Layer 5 of a small transformer language model trained on English Wikipedia (9 layers, counted from 0, width 128). Numbers have three digits each and are written without spaces.
A neuron's activation on a vector x is GELU(weights . x + bias), where the dot is the dot product.

Input weights of the MLP neurons that the questions are about. A number n stands for (n - 500) times 0.0022.
n14 (bias -0.019): 452589422460490459419409405414426578503592453396572503462406466555661425567629630510395457609510542420615348603304513497570601474651696335355576545412531695455528449538625330522608306526493417362580475426571578591500540555521424541415614435533697435493610503370481489425568515466600513400606500341523515492489470529392577530417556587505406464426431462528507479433536591423587557459465
n20 (bias -0.004): 339658580542595419551782674364659497408550510613409395454367281295574513600423377463568506454619422425490452431530413440551283557623540571663672358298362497555628443533459500578546555590590662299706566550341589458389271479449541351637415539424399529348445622537340413539658734596614517405664571563290587284359648476509630493391642427375487554537432549611500548594586489339516490297482
n48 (bias -0.028): 462500454584543563359497317430655509506311453633410438544411555789445627581448279518453598352576520585552414432509525551491546431602449524480593337447533592506568539518508470770559583550419349476421470435381468667661544568546463436349744389470561564599654494512537619538592461666428515509396346609432410613546397580397464458451385527526551452425330479458658561450494364551559301800392
n49 (bias 0.014): 981538428443424564470517468403449583766365558253388613633573512398450605352402374623372526763484376244451581395496368437617379484334579588682758598651596637608395520492437563400243598580400421508589394347421489363713562316492473496375536546520218623696638223647481541574692365472612670461423408348480600310757438451314385453395459452458653468761563539628485407504677620620663241640420
n80 (bias -0.024): 423483450614535180572635318624497387697624410598410577591524532544494492489569589526342564477474624528550441559483560551368673601444443278497610563410462303531426419529654451492406536477444439488443571597595605489532503479465296377596468520517601596354411395431544461630580653524335438531461509383551486485544568583430661537562458439517457547630323336721600585677471500436424438440366
n85 (bias -0.032): 438321377418573374527710456599484363420645472565346583685603389680439488438380425412460430416330325518317487328459572351586599450610537586708471376451440574442408465613472609582352487356506482490491540394278500630640679367654524612578459439650509546524346522578604730337536579532506436503382528358379342359571500458562560444443539437509666687622556475402563481521687575715457545569596
n112 (bias 0.003): 530633529556631542311678404433669568508492529484630340500461533570460570415484431385471446497553449516608545465464374579344425585684667561551491386390514418457551536401480475367368537411566600497648486555781539468614613412553524556453542401426551409447486541396417362355641604562453343589529467584389444397390394520510643530592543566579466572360487492317711500583394485489511374579579
n116 (bias 0.026): 533598244336431537529504663510597593548541520497433457590483541486490471513338446503556213513286678510597659487555542882342500676635594442523559487464647527493357534574524527477733517367575442562274410503396374627551463503445697404458321520331543615431445600317433295470653530278544434447588452407493425585594303521433476436614451568568650428544364630619672604385786654473427376445375
n125 (bias -0.029): 377608414556347648549503410458576506542429459403542667532766315762391536530430503570537428560601231274561480472490640608734471516425624594544424503503438570404497420474520672488424572396320268660676361478538574623536550520395534399649435472439478435460612421462560326516540535425806493387481287367503388553645314507497506500484679407515364668439402553613509523541615663545437409607368
n151 (bias 0.008): 531560491422595569557467422548528455640616400308506592340669617564436538468512397319628369444449506454417567549484461587516408488618627421491532380503588380588371772497519379554568545518452441592595404522484497710500537448532589592583456397463336640600289503522479275580513366481400439622464579651448288546551540731700659537395629366533491560269285359676494497655457382434335497660441
n159 (bias -0.017): 510630735503534588442430513514487487579517402490557480586645466586425386663278477480575550387664461391616490348503678600306462520748530429569528500539456616337645439231470423627662355508793455545714490397590564383517437441562176667564582369406448683425459361490557500302510604338443370651497344550520757574424569638573423443565490433426472524456459335551445435713497642344375579500532
n183 (bias 0.001): 380624544593576597473556496518532531402454570598352581440515655423635493510544617443643613405482371441391606608529263546572276343548596565545761528675597722583668511422617429410454716716545442409237546518305561249453535710365561587432398368329292292611478356621540317619386557496557485472569425373317389720562609423571393429609367454627282615407507297662521332559624423536552667320666
n199 (bias -0.006): 416507510293601518302444518609617358500496490453366588647463486493278594493510663450406483377471563643694558524334689398522410557472589468469632384563565243614612661411472337414514734476369497507462553465638609524608493710730384714677420469386389587493390612696503724395419411642486525577263385398293597682357486636423383687417596571452423425244311675611507449507312519712587413452255
n211 (bias -0.018): 401405409489523474605545445447614309287560469592625415537553552524349557460544689354587596500655461483440491571346449363564631463595388494699722452534541617687711566483561511467469420481653429441469486586594445511369500447662588334448366494586497450667370514422603443593515678444512365441644381401664355509352415423440511588444589529470581341466441472599445462539480494613551506388442
n218 (bias -0.038): 551512573438506241515442675737400357612512512416465343449519528547417532497383466531614434609456485548567453410488525555522640485378503314557525545560419606420428368601590598485503645524405579453533530582591509414565488225666497540442285614466393590714509452439408471650409491365186403521482506443367527254443422522638442637581351540691500522420637476580571728587573417469590625684448
n237 (bias -0.007): 542577443308255397380628672365608632453722532519354402946781340425497391401399523384394435575389374532535524432640521510406466483693536426587650503445500546356464520338597546304630503582484478490568552418592579404564474708537424591491443564292510613664544585470251555562435341503646406322436314425497561455548454459419556457621384533551628503530491584587662524503576596473432422576612
n251 (bias -0.015): 488446548543644571344518541464559582473390442480517384561412542397589489475590565326491558658340341503554352564396595526563686547721632372514515602422434652569538473332351379486422452540397449609581605494576492270380535775364480482489677307373546601632427474571341401517549577573509449633437536535549523679485398585396435471515448506264425521367599590631548618615635551446538491497406
n292 (bias -0.025): 544431643497659565539536520451574244559497327362449393409448469573421445373507381449483624476406679530490535373459263672279559599490741596473581426487324672738430531497406432460383752496375383455517672530602627260610547627458454400620375530592493573708577436418677614597426541503613465463530503591550477276314554409512725514479295538484494352316516507603513601387595688387247549727590
n294 (bias -0.031): 400488473574317570482467484458509352258513491482359553331331513533417542541458604544469686509451299354579731525404470557548552361494345484546520465578404569586540659440348734371666389507479524468475318487617527564535322428341752574385629503674766500506604559348458430512533608607465646388564487428403595540552625539457544396448408519503503570586479472333488581686371353701413571343712
n316 (bias -0.006): 581538384362687549506412585423705636478536668546471497524606528348565526466410545346538446344395598450425590393503711647614518421591542276754506407470485596550411379415177440576646460537582601605542758280422474500469530481556645469399435482551468524479478464467469475548491382478482410524544436518536479465522500516563394265525544436555571335606421473433506488432684543698358707503487
n343 (bias -0.010): 517387505390673477584346517451415451480514580489594548497637454584406468527541509597686349477291400531399474492411633461451370401583517540686559298422417416497397620534470656456503570446627579480416444514588511711465715362544552315608517408404506475506512688642503604433602534576346590439385423500335379533567494456482372458659568520609529431449601520526571558397636346362308587549503
n352 (bias -0.009): 438396480624358524543494676479607367649542483537483570468366566445546410556477723336558647497421512669591439544253379405328500577659669545567506524447518462425477402613611500618526314309621673549714674538322660583542605244530548449562539538491294602491393482488382413605469527402506424518350482438453425354451515460441622473558491596663458479464442415329471652541485397530465518579481
n358 (bias -0.029): 377743509374396472307578630320639482588649430444465448240455472618551359459479324429503416604478339555447379488528490460317610550419599676570580454467500319440399559509486580458558554552620464621497479571497479545579509474449613680695459279497394536563471362376412432543513599545463468482674588454518340374730366510399410368478494739748614547590491530628393579645423376506621516503441
n362 (bias -0.026): 486483470587650503427432600489599523560486574507484517466479388472182445584497631624426401456637503520484571625535808544643598414540689601433375503564479534761270635479433414450398610488433418599246531781479417566339422603310484591310577433610554527483267425617396457439667776295278595520480507459524370579450520418372438531451450611483289420572265581740546479530747396371429511431664
n386 (bias -0.015): 453494517526557467529559509424476489397416579303407647570424530482584596497434485470340214379494419430577558468657648630530406551593580401497494568570521488506520443518455473367424714604405543625295397420527306483524456423646437530614715416265483593367674432586511647596460625592518463477566515621456584683328567426454354429518324676440447554595503512674394585395494516494503381639730
n408 (bias 0.005): 509494442663448636353682332690312386442316479614477485666482561482573491315376497590635626405448559591540503532533522700274628446605473643321596435456217473412580539386561449599500432490459572531370461509575460477457668506472655524477674433386521588573660642455432541588497470463412518373451579482367605550599373763389533476451447542428557445416408550412546445512581461488450304609653
n429 (bias -0.014): 497506683525384455448556583455519600688704525500446585503555481432401401592415525452385541623494370497546611512632361446594600519339414774338464667304362582587425596640494443404422575378420351767456616462642552337561319556507555510536484323617416454614663371242506567253762538396372643350635548365478620636477525493460497528552553408451326455506500275532576493488532442522469510506564
n439 (bias -0.009): 417598332363665319390412358438439590397527530513557357570455599490520359487574453358510497470365586473487472490524532470445624544470557353371472691480606269589543368334434645362400628625693590438460507604557613428582580493382578497803390480632365497625576453554392419493469310410748870503402527336590638465343373727448294470531507663637640527520472580404451175510567540449467517693539
n457 (bias -0.006): 641524329414554615511378469469653370662567519466529701360474573477457508573508414561595518577474595527417420492514512445605372536690367266565367334598605577486374506533564508527398400437508503374495486531506535395494426520537409494463548486595440592560486492514584266489489483672536551429700748489426449497342627348553561450418390548368534449335482366573428483407547566399500474585760
n476 (bias 0.010): 485532485591469570546585579658536465627445568466491602563301494475633474466442494539565562572540568622587615411479377443478478476527545423447331635423623521294414485467452485471587494473391512674336476515262500412512542306255613497428531290194527633476422629506348430551491637373463305586564350742455535427569670378577455617460676518660451506724605426448474543553431457402438401488693
n477 (bias -0.027): 547532698454336503741357511491464476517520653603521395583540398543470690495532531439541620481460503661511354503596668514384664511315525432576595453516435401438300553425371581557464563525368455520560478445336554457418500523400513571447446383497505413516317456528363368590356458560551446694513582663401446555592536486525573436537419422634497432656612311601412574563478443477587292529556
n504 (bias 0.002): 349607459479439407476474525478390680388571639557483525661460453504365315610623489489621553437406444395289598731698640835410435585372323648622621247493687532545308450475437496369395734544259524656507620451546507401514392463587711373507312528592632573597522395585621500350720589515446373500473425423237569585482475500555457663352198553647513382461410608622336402538762523464542602588462

Each question shows a token from some text and the vector x that enters the MLP there. A number n stands for (n - 500) times 0.01.

" B": 608517377536593342606598549460635551578590359498667342445595597407350451550484696684633383342455321423449444618450288399523428484464428541519414474473604550432595595536462374632614542659602484642663738507399357398451655460384629626580689672654454481404543569438459361652268143456400510619734618520478384465468497405344459544431351525423575532410533396395579555385504582537489566494273
The three highest activations, in order: n316, n352, n151

" |\n": 525403615546654322455613475391385569459582479558547353527587317455532253509356590654655514348638364389359533702510260443605550563463589446492494559457654419410556434473395384437557620742416528696526421548406248419636829449420628403581702479600473453355634596464547386524508312523493478537684762557567380567385569484317448451414368355363506543603559529463571591426487647480498504533459
The neuron with the highest activation: n386

"as": 653424514271548500557636504561532569513718349558641500498532454538358508693455636790513474271565294298379509496498569466449532541416505529464661306510765500524412783394410365453501524611661521614444606486464507451608654518348639579591612529588511613496423548454517374430418257452422598570588692422518338614475527223344506690367384363352510526373537545474521482401387606537512506418229
Which neuron fires most, and how strongly? n199, at about 5.4

"1": 507341536536606608751536540511559681593549277524692357401650324701343436596451644668667326392621462346433615643620406514523564441350423491487672422448643592428570601518489477375485431792409380576460480473419468350569724571264668519497533621568426434492685569488577363496377251595463548519497553504494404459597558313497382632311377412274432636417533449411518563402458564564386559485336
Which neuron fires most, and how strongly? n125, at about 5.4

" |": 580422461517561492485587506526466585554505313549662425404515358597357467644426579669588454389610439344489516546491335448424500521325543454498392422539620536473427634574443472390563409593392701568508661535559454447556924420521600496512563445613590568366523654454433274599361277526403457586762718610589322455447584372416489651393390404311535558431519392415566525519340634621437573472275
The neuron with the highest activation: n151

",": 537414503598526416540590591520561489604469273630586438387753363513451434670334443638616413401478470493324452559543332344604734426445551552424315478449581609480535521528358475502609605662525502706516487545394402495536892398363580567495676562654555496414556557523437346431446276570461459542653553721503369505429510289310488480576313264431499598477581512458547409374387538475644660555416
The three highest activations, in order: n85, n48, n476

"iss": 526560512492684431602575651462518729567462443626621444472533434498369378503482585693493320390508363425418513494364417371406474538500490464404478525504662426387508604621412401569453495863508526680532510408348409313559580525258610518481596753648661419547535591640404480423362335400334647717596643452469425522416637352493397523335306438400547405546566575490531596488490951435477560350330
The neuron with the highest activation: n362

" ": 599498517609629320602556510389337660560480371608575448410629378504501351499379573630650321323577405335323550671401363461574465532489569364484447492441571456309542489480412477465585646579487559681522560559338260462582830375440604413634674543666490510453622547544509308669610297566491546569640725562524464611407536537263409481475368400420463553543520514373525594363450621528535579504222
The neuron with the highest activation: n439

"ive": 640357423467577340608543454346414529565509388678656467442566459447540199555389658696624323398465427444347574547490437542565554552402511444467535422366636429387675318547474491477643540670386556714520556564437371472628738268430509533617640492679496489401514519604432282393499285533408564478661831617434435552475527581270417551502489485353568517628555532308609436374373645579620597470293
The three highest activations, in order: n439, n316, n343

"in": 512504396488526335539578593524447501583382457703687285551422373548467496605387612674624429440554451476337463608340501417563704389373422540348531490464674375355587416588412533524560498715555460786435492609490500416537649306251588604475609588691627434352548600550411319476607286352337651592665593702420439449435524344272419659434305500480725487465546542337619526527441675568414528494388
The neuron with the highest activation: n439

" b": 524522526564610424633620637547645576465518328500647436395619502443360496497502548733573421382503287445316405576522306478391490496534443466513351458503580526290605652576398453595730617709529531681622655435459328560434684603252593709700668581637457415340541520357511276583427194494430529531725576537529322471428473458457567432464372346441476652574502459420552439400430523444523584412362
The two highest activations, in order: n151, n358

"j": 516421595538495427531551683536400610594584331718698380495436418709457482620489618750519525505499317386446456480542494371363564455316491388395578400525750342363476631507465367544583347615550389538552654605494411328536668398475584589520509665523546586383573678492499270749454236439353528547648596518485421411406433232365661584416404458445617556425549426415636480586415599635399600352325
The three highest activations, in order: n218, n80, n352

"ap": 557461462478617450503596560472546474547652271643592452496540479625320462630503630757567460304608368348394573513550615501393529486571516467467670278429707492492552695368439322479575558593681486767482361529490453455623616550392686530503641672535517540540467531569461226494478248430343482509563700453468372508561462271334472639408313254413525589361483619457567499384399661631447604352311
Which neuron fires most, and how strongly? n151, at about 5

" period": 529518443501657442587522675496541486646525324567624406291669317521479413585493600588488321247489370544406618633512421547498506590354448441502309463476567539361483502622397550485529613696519403643624553631463290518516641400318449631542720653759527559365575504437429295361392385495520494636653551632578393423423658407382416514537240353275557512641576554465550588358357757523496671434343
Which neuron fires most, and how strongly? n316, at about 2.3

"ons": 564519499465573372519503540549504489483506366625712349473552328461389416594447657620667474422588387496347491573397631498437580475432456578449559357433570514308679528490494481451583512666499429770511469505404431487523662309253619559473649643722514317441536619506442285325451257424316595626650624604382523611441547364319398790308340503362624543390595652369575560501459745511574563533378
The two highest activations, in order: n504, n408

"0": 502534494617520388640698484540440609582596304621607462373692291571456459504461587563648397372608424439326633641444355545460644503426530441345476594374809538456566479384391502442661564682441290639584489556508465387613734394367624503633715472495449521426644545463485277517445277556390383483495626521517336527614531438364359627363339295319515691567605516401467628478312550593507439640378
The three highest activations, in order: n125, n151, n476

" Am": 555423607562619483561535572415536524488692377583535462528484336630461450654503640721518328370462226238375604582590387326462405481466493442391642476593573472464485649551481472339506460738555577607424606545433328330475713513458559536437704602545480505494574617527495313598326228575467600614612650441546338529456641356349612624401344398312528707518665488475492459508383665590426510415271
The neuron with the highest activation: n183

"9": 479367602608603562629573509563563594727521277594676350371657353659365434582463678616640392359659455333518710588504366553412540497461439430448481454526719609447527529491533583408514460722473276643474489409465484396646711536239703479527551638553575468451571520522499318446398273597425459545502609475462423377574608312418381597296387391239527701410553394385520565395464577541429563490360
The neuron with the highest activation: n125

" Ag": 636376453475640588586585630396406615468635304546624378418508408542441469703489702691517378274519290226397624539598468399535406479394589407452621482600548415489429558533452510479571482583544533647463668513370384345635686565413649583469738484571620455547582624419434394657262223585433558582582627485486357562514559301368611499372373449308495630491607560450493470525351714523448535339306
Which neuron fires most, and how strongly? n294, at about 3.1

" in": 577519499538640475607515626423573397498556220653664384419634495499462495677405595714673424431683458384323470559495309473441523397430447494562484462515508553415619546544367445462583428634501602544483402559437471478634755419308654591499689717539610433348736595546382298434406267482416428579723628519443407397478551412300502676442294444428580580458498514360465593420352593564402588545292
The neuron with the highest activation: n294

"8": 538552511637519356604613458556552525659535289643624433428521430523465423557433587606626440404603426476459670720475299443360657538427479470378468458391782588341549473500445569432594521750481275585546483462450447413569780469259670617618612618644494392453568508517457314475491213655496506526464699508449404426522582328304415528387357389284628629468609483434547559360365583498493482561405
The neuron with the highest activation: n439

" (": 578488573557517313443493702484445584454624477619737373523573477542311545598402598676597463447607463472359505660350303403508517562438531544493398377555581549340522611498397451390642543610498630608502467486431352412551781404401677499550701524647554460360579617431484323588276319572416497651605624566435368438345650380298447645404301428393569499356510547364501622389355617613623457609364
Which neuron fires most, and how strongly? n112, at about 2.3

"on": 450251496545515396595565622496526520582583425693708397502471400706500486615360614559599437437531400440394450644391464402327689489338427524401341480618692368385526592601442324435542455543449502598418701509567531501542730378360529666471611805660663385394478668448439434612398350359318416546601632470509499438468561335349508726552338305300645644501502586389516533569369687525442532446306
The neuron with the highest activation: n80

"ison": 562390546508532370512507648495588555494379395664586544541521478562410459582467654630511395332460456524353539605418423359515633600347292362403687285489666453394623450562543386512568523668507595752510579353539473431533646338394659712448680630611602275492497615548459331473303321410410546777533706594413483442473421434336514595466441409312711546422448528423587700288431725599476528373285
Which neuron fires most, and how strongly? n199, at about 2.6

"i": 643632441540498395507609637489450512612622511713714355456389374532425457571477607643490417489540321401404447571409468440379641462284506531319549346483725370358516531580355307567667497635548478545584600587641497559526699204430608633534635567666761497434530637472471305606406241459383497614565572599364256366469516346294495565526341401528661544388550585401550518481367617540459508459426
The three highest activations, in order: n358, n112, n218

" Ch": 510374495380574572577541591560410731493637349555609385410571403549395384692476615758518464327485330210484547509580390388448470630579496444431581373504630578555538688450391449505576537776506542659423676512419332324472686577408578487554582621521519595528563670396366400734292178498507487542579575513488366477422577267348525567438436482342596602464626529423589472422433591513577461337323
Which neuron fires most, and how strongly? n237, at about 3.4

"-": 599493574450658421557570632522371703534634310543583312538656378561302452632593528683623399361553310271452538630467385439457611461538555470469475396452582513443426560508381515353541450719523592565439667425492401393650750556439606387617554482690615542473579577496447261487429305623596499509698625510445382515365641323341501508466313379286511573478589598456476425489373710566490544442261
The two highest activations, in order: n504, n251

" G": 614474392583581519512591558336497618477475300545638507471555500382396515611480577720518278339501331463369570629495363424553362539446368557459450452510566504496530567546426496463625644787633539630466654488474400279549650532384646667587662498602564503550603524384495322757241174579445470642600555600428361605554612403248469474354325505350584580434553458364571655302399521532541542510361
The neuron with the highest activation: n183

" followed": 488386472644713513550588673290397512619657404515630497471595356582371395538346492686504460377603443430420602514445384412369736380487445405460465492325615542456511580557441471531665691726537386696458419407453446714559712468417394451566715531671563488325558581496503294485447337559487489509664616576548305464386440396378260548588352328395502512537577615510689542556172689581449581457418
The three highest activations, in order: n48, n343, n358

" the": 547422535522627522709556613393601662533499363630619472444502538510378607618480564669548427381634296419509508588479271446489562568509352372398480413405573517461408574516457386482642680710512480542487537399420347439650874502327396447452676515600499639449507545477508352450405259525414542566659586470444375568482690380312428567404304427395510606438579498394536495480383709569556572603258
The neuron with the highest activation: n48

"adel": 605324355451589463624612602472489468484760377630507408423602442695316448630586612658633573265453330388378494626561511451364395450317421393501586445534502475450535646565374453507553430637617556718450658428531426477549614329452514741535573573556481423479485669384387359388305293571384534681667678463511406451557582329332537726439438342319633639442548555465477441403515748566523519584235
The two highest activations, in order: n85, n151

"apt": 549358509495580397522523563571506464492804405610649507441507523647371471531394541744530448343596272335401545547462558474385552515607593326537725363370623495537464709409460400476680522779575447659461530530441427542661627565333523509615669663695615577532452484490319361336478344396384592576475702486494356533544432329371424528469462246341476514431518625414519536225403738428576650379352
The neuron with the highest activation: n362

"ent": 620575418498586336502567653494426590426551378640591436414546528446430435636403708768471378495427362564328534654288360424359658499473471392395498520473833396423534506473458441537622577587511513643563555429483444469500631384396486601548618609651700531475603566475400410425441281453384618634461747522351434393473599358408382539424322361347577513607626605324562651409313873543479513468360
The neuron with the highest activation: n439

"aign": 501355419459584414598660613491575454413607339656661501463477472610433370625429595692696352393492384400405548589453363495440646554367556357530585328435737489478524467426513398465679594526656717658576467559417373647452618329372634618393707580599554429381557508465482362406431324425359568521672661520408467559494488452310416663458431361305657547516545593286508568306430759639391643388279
The neuron with the highest activation: n116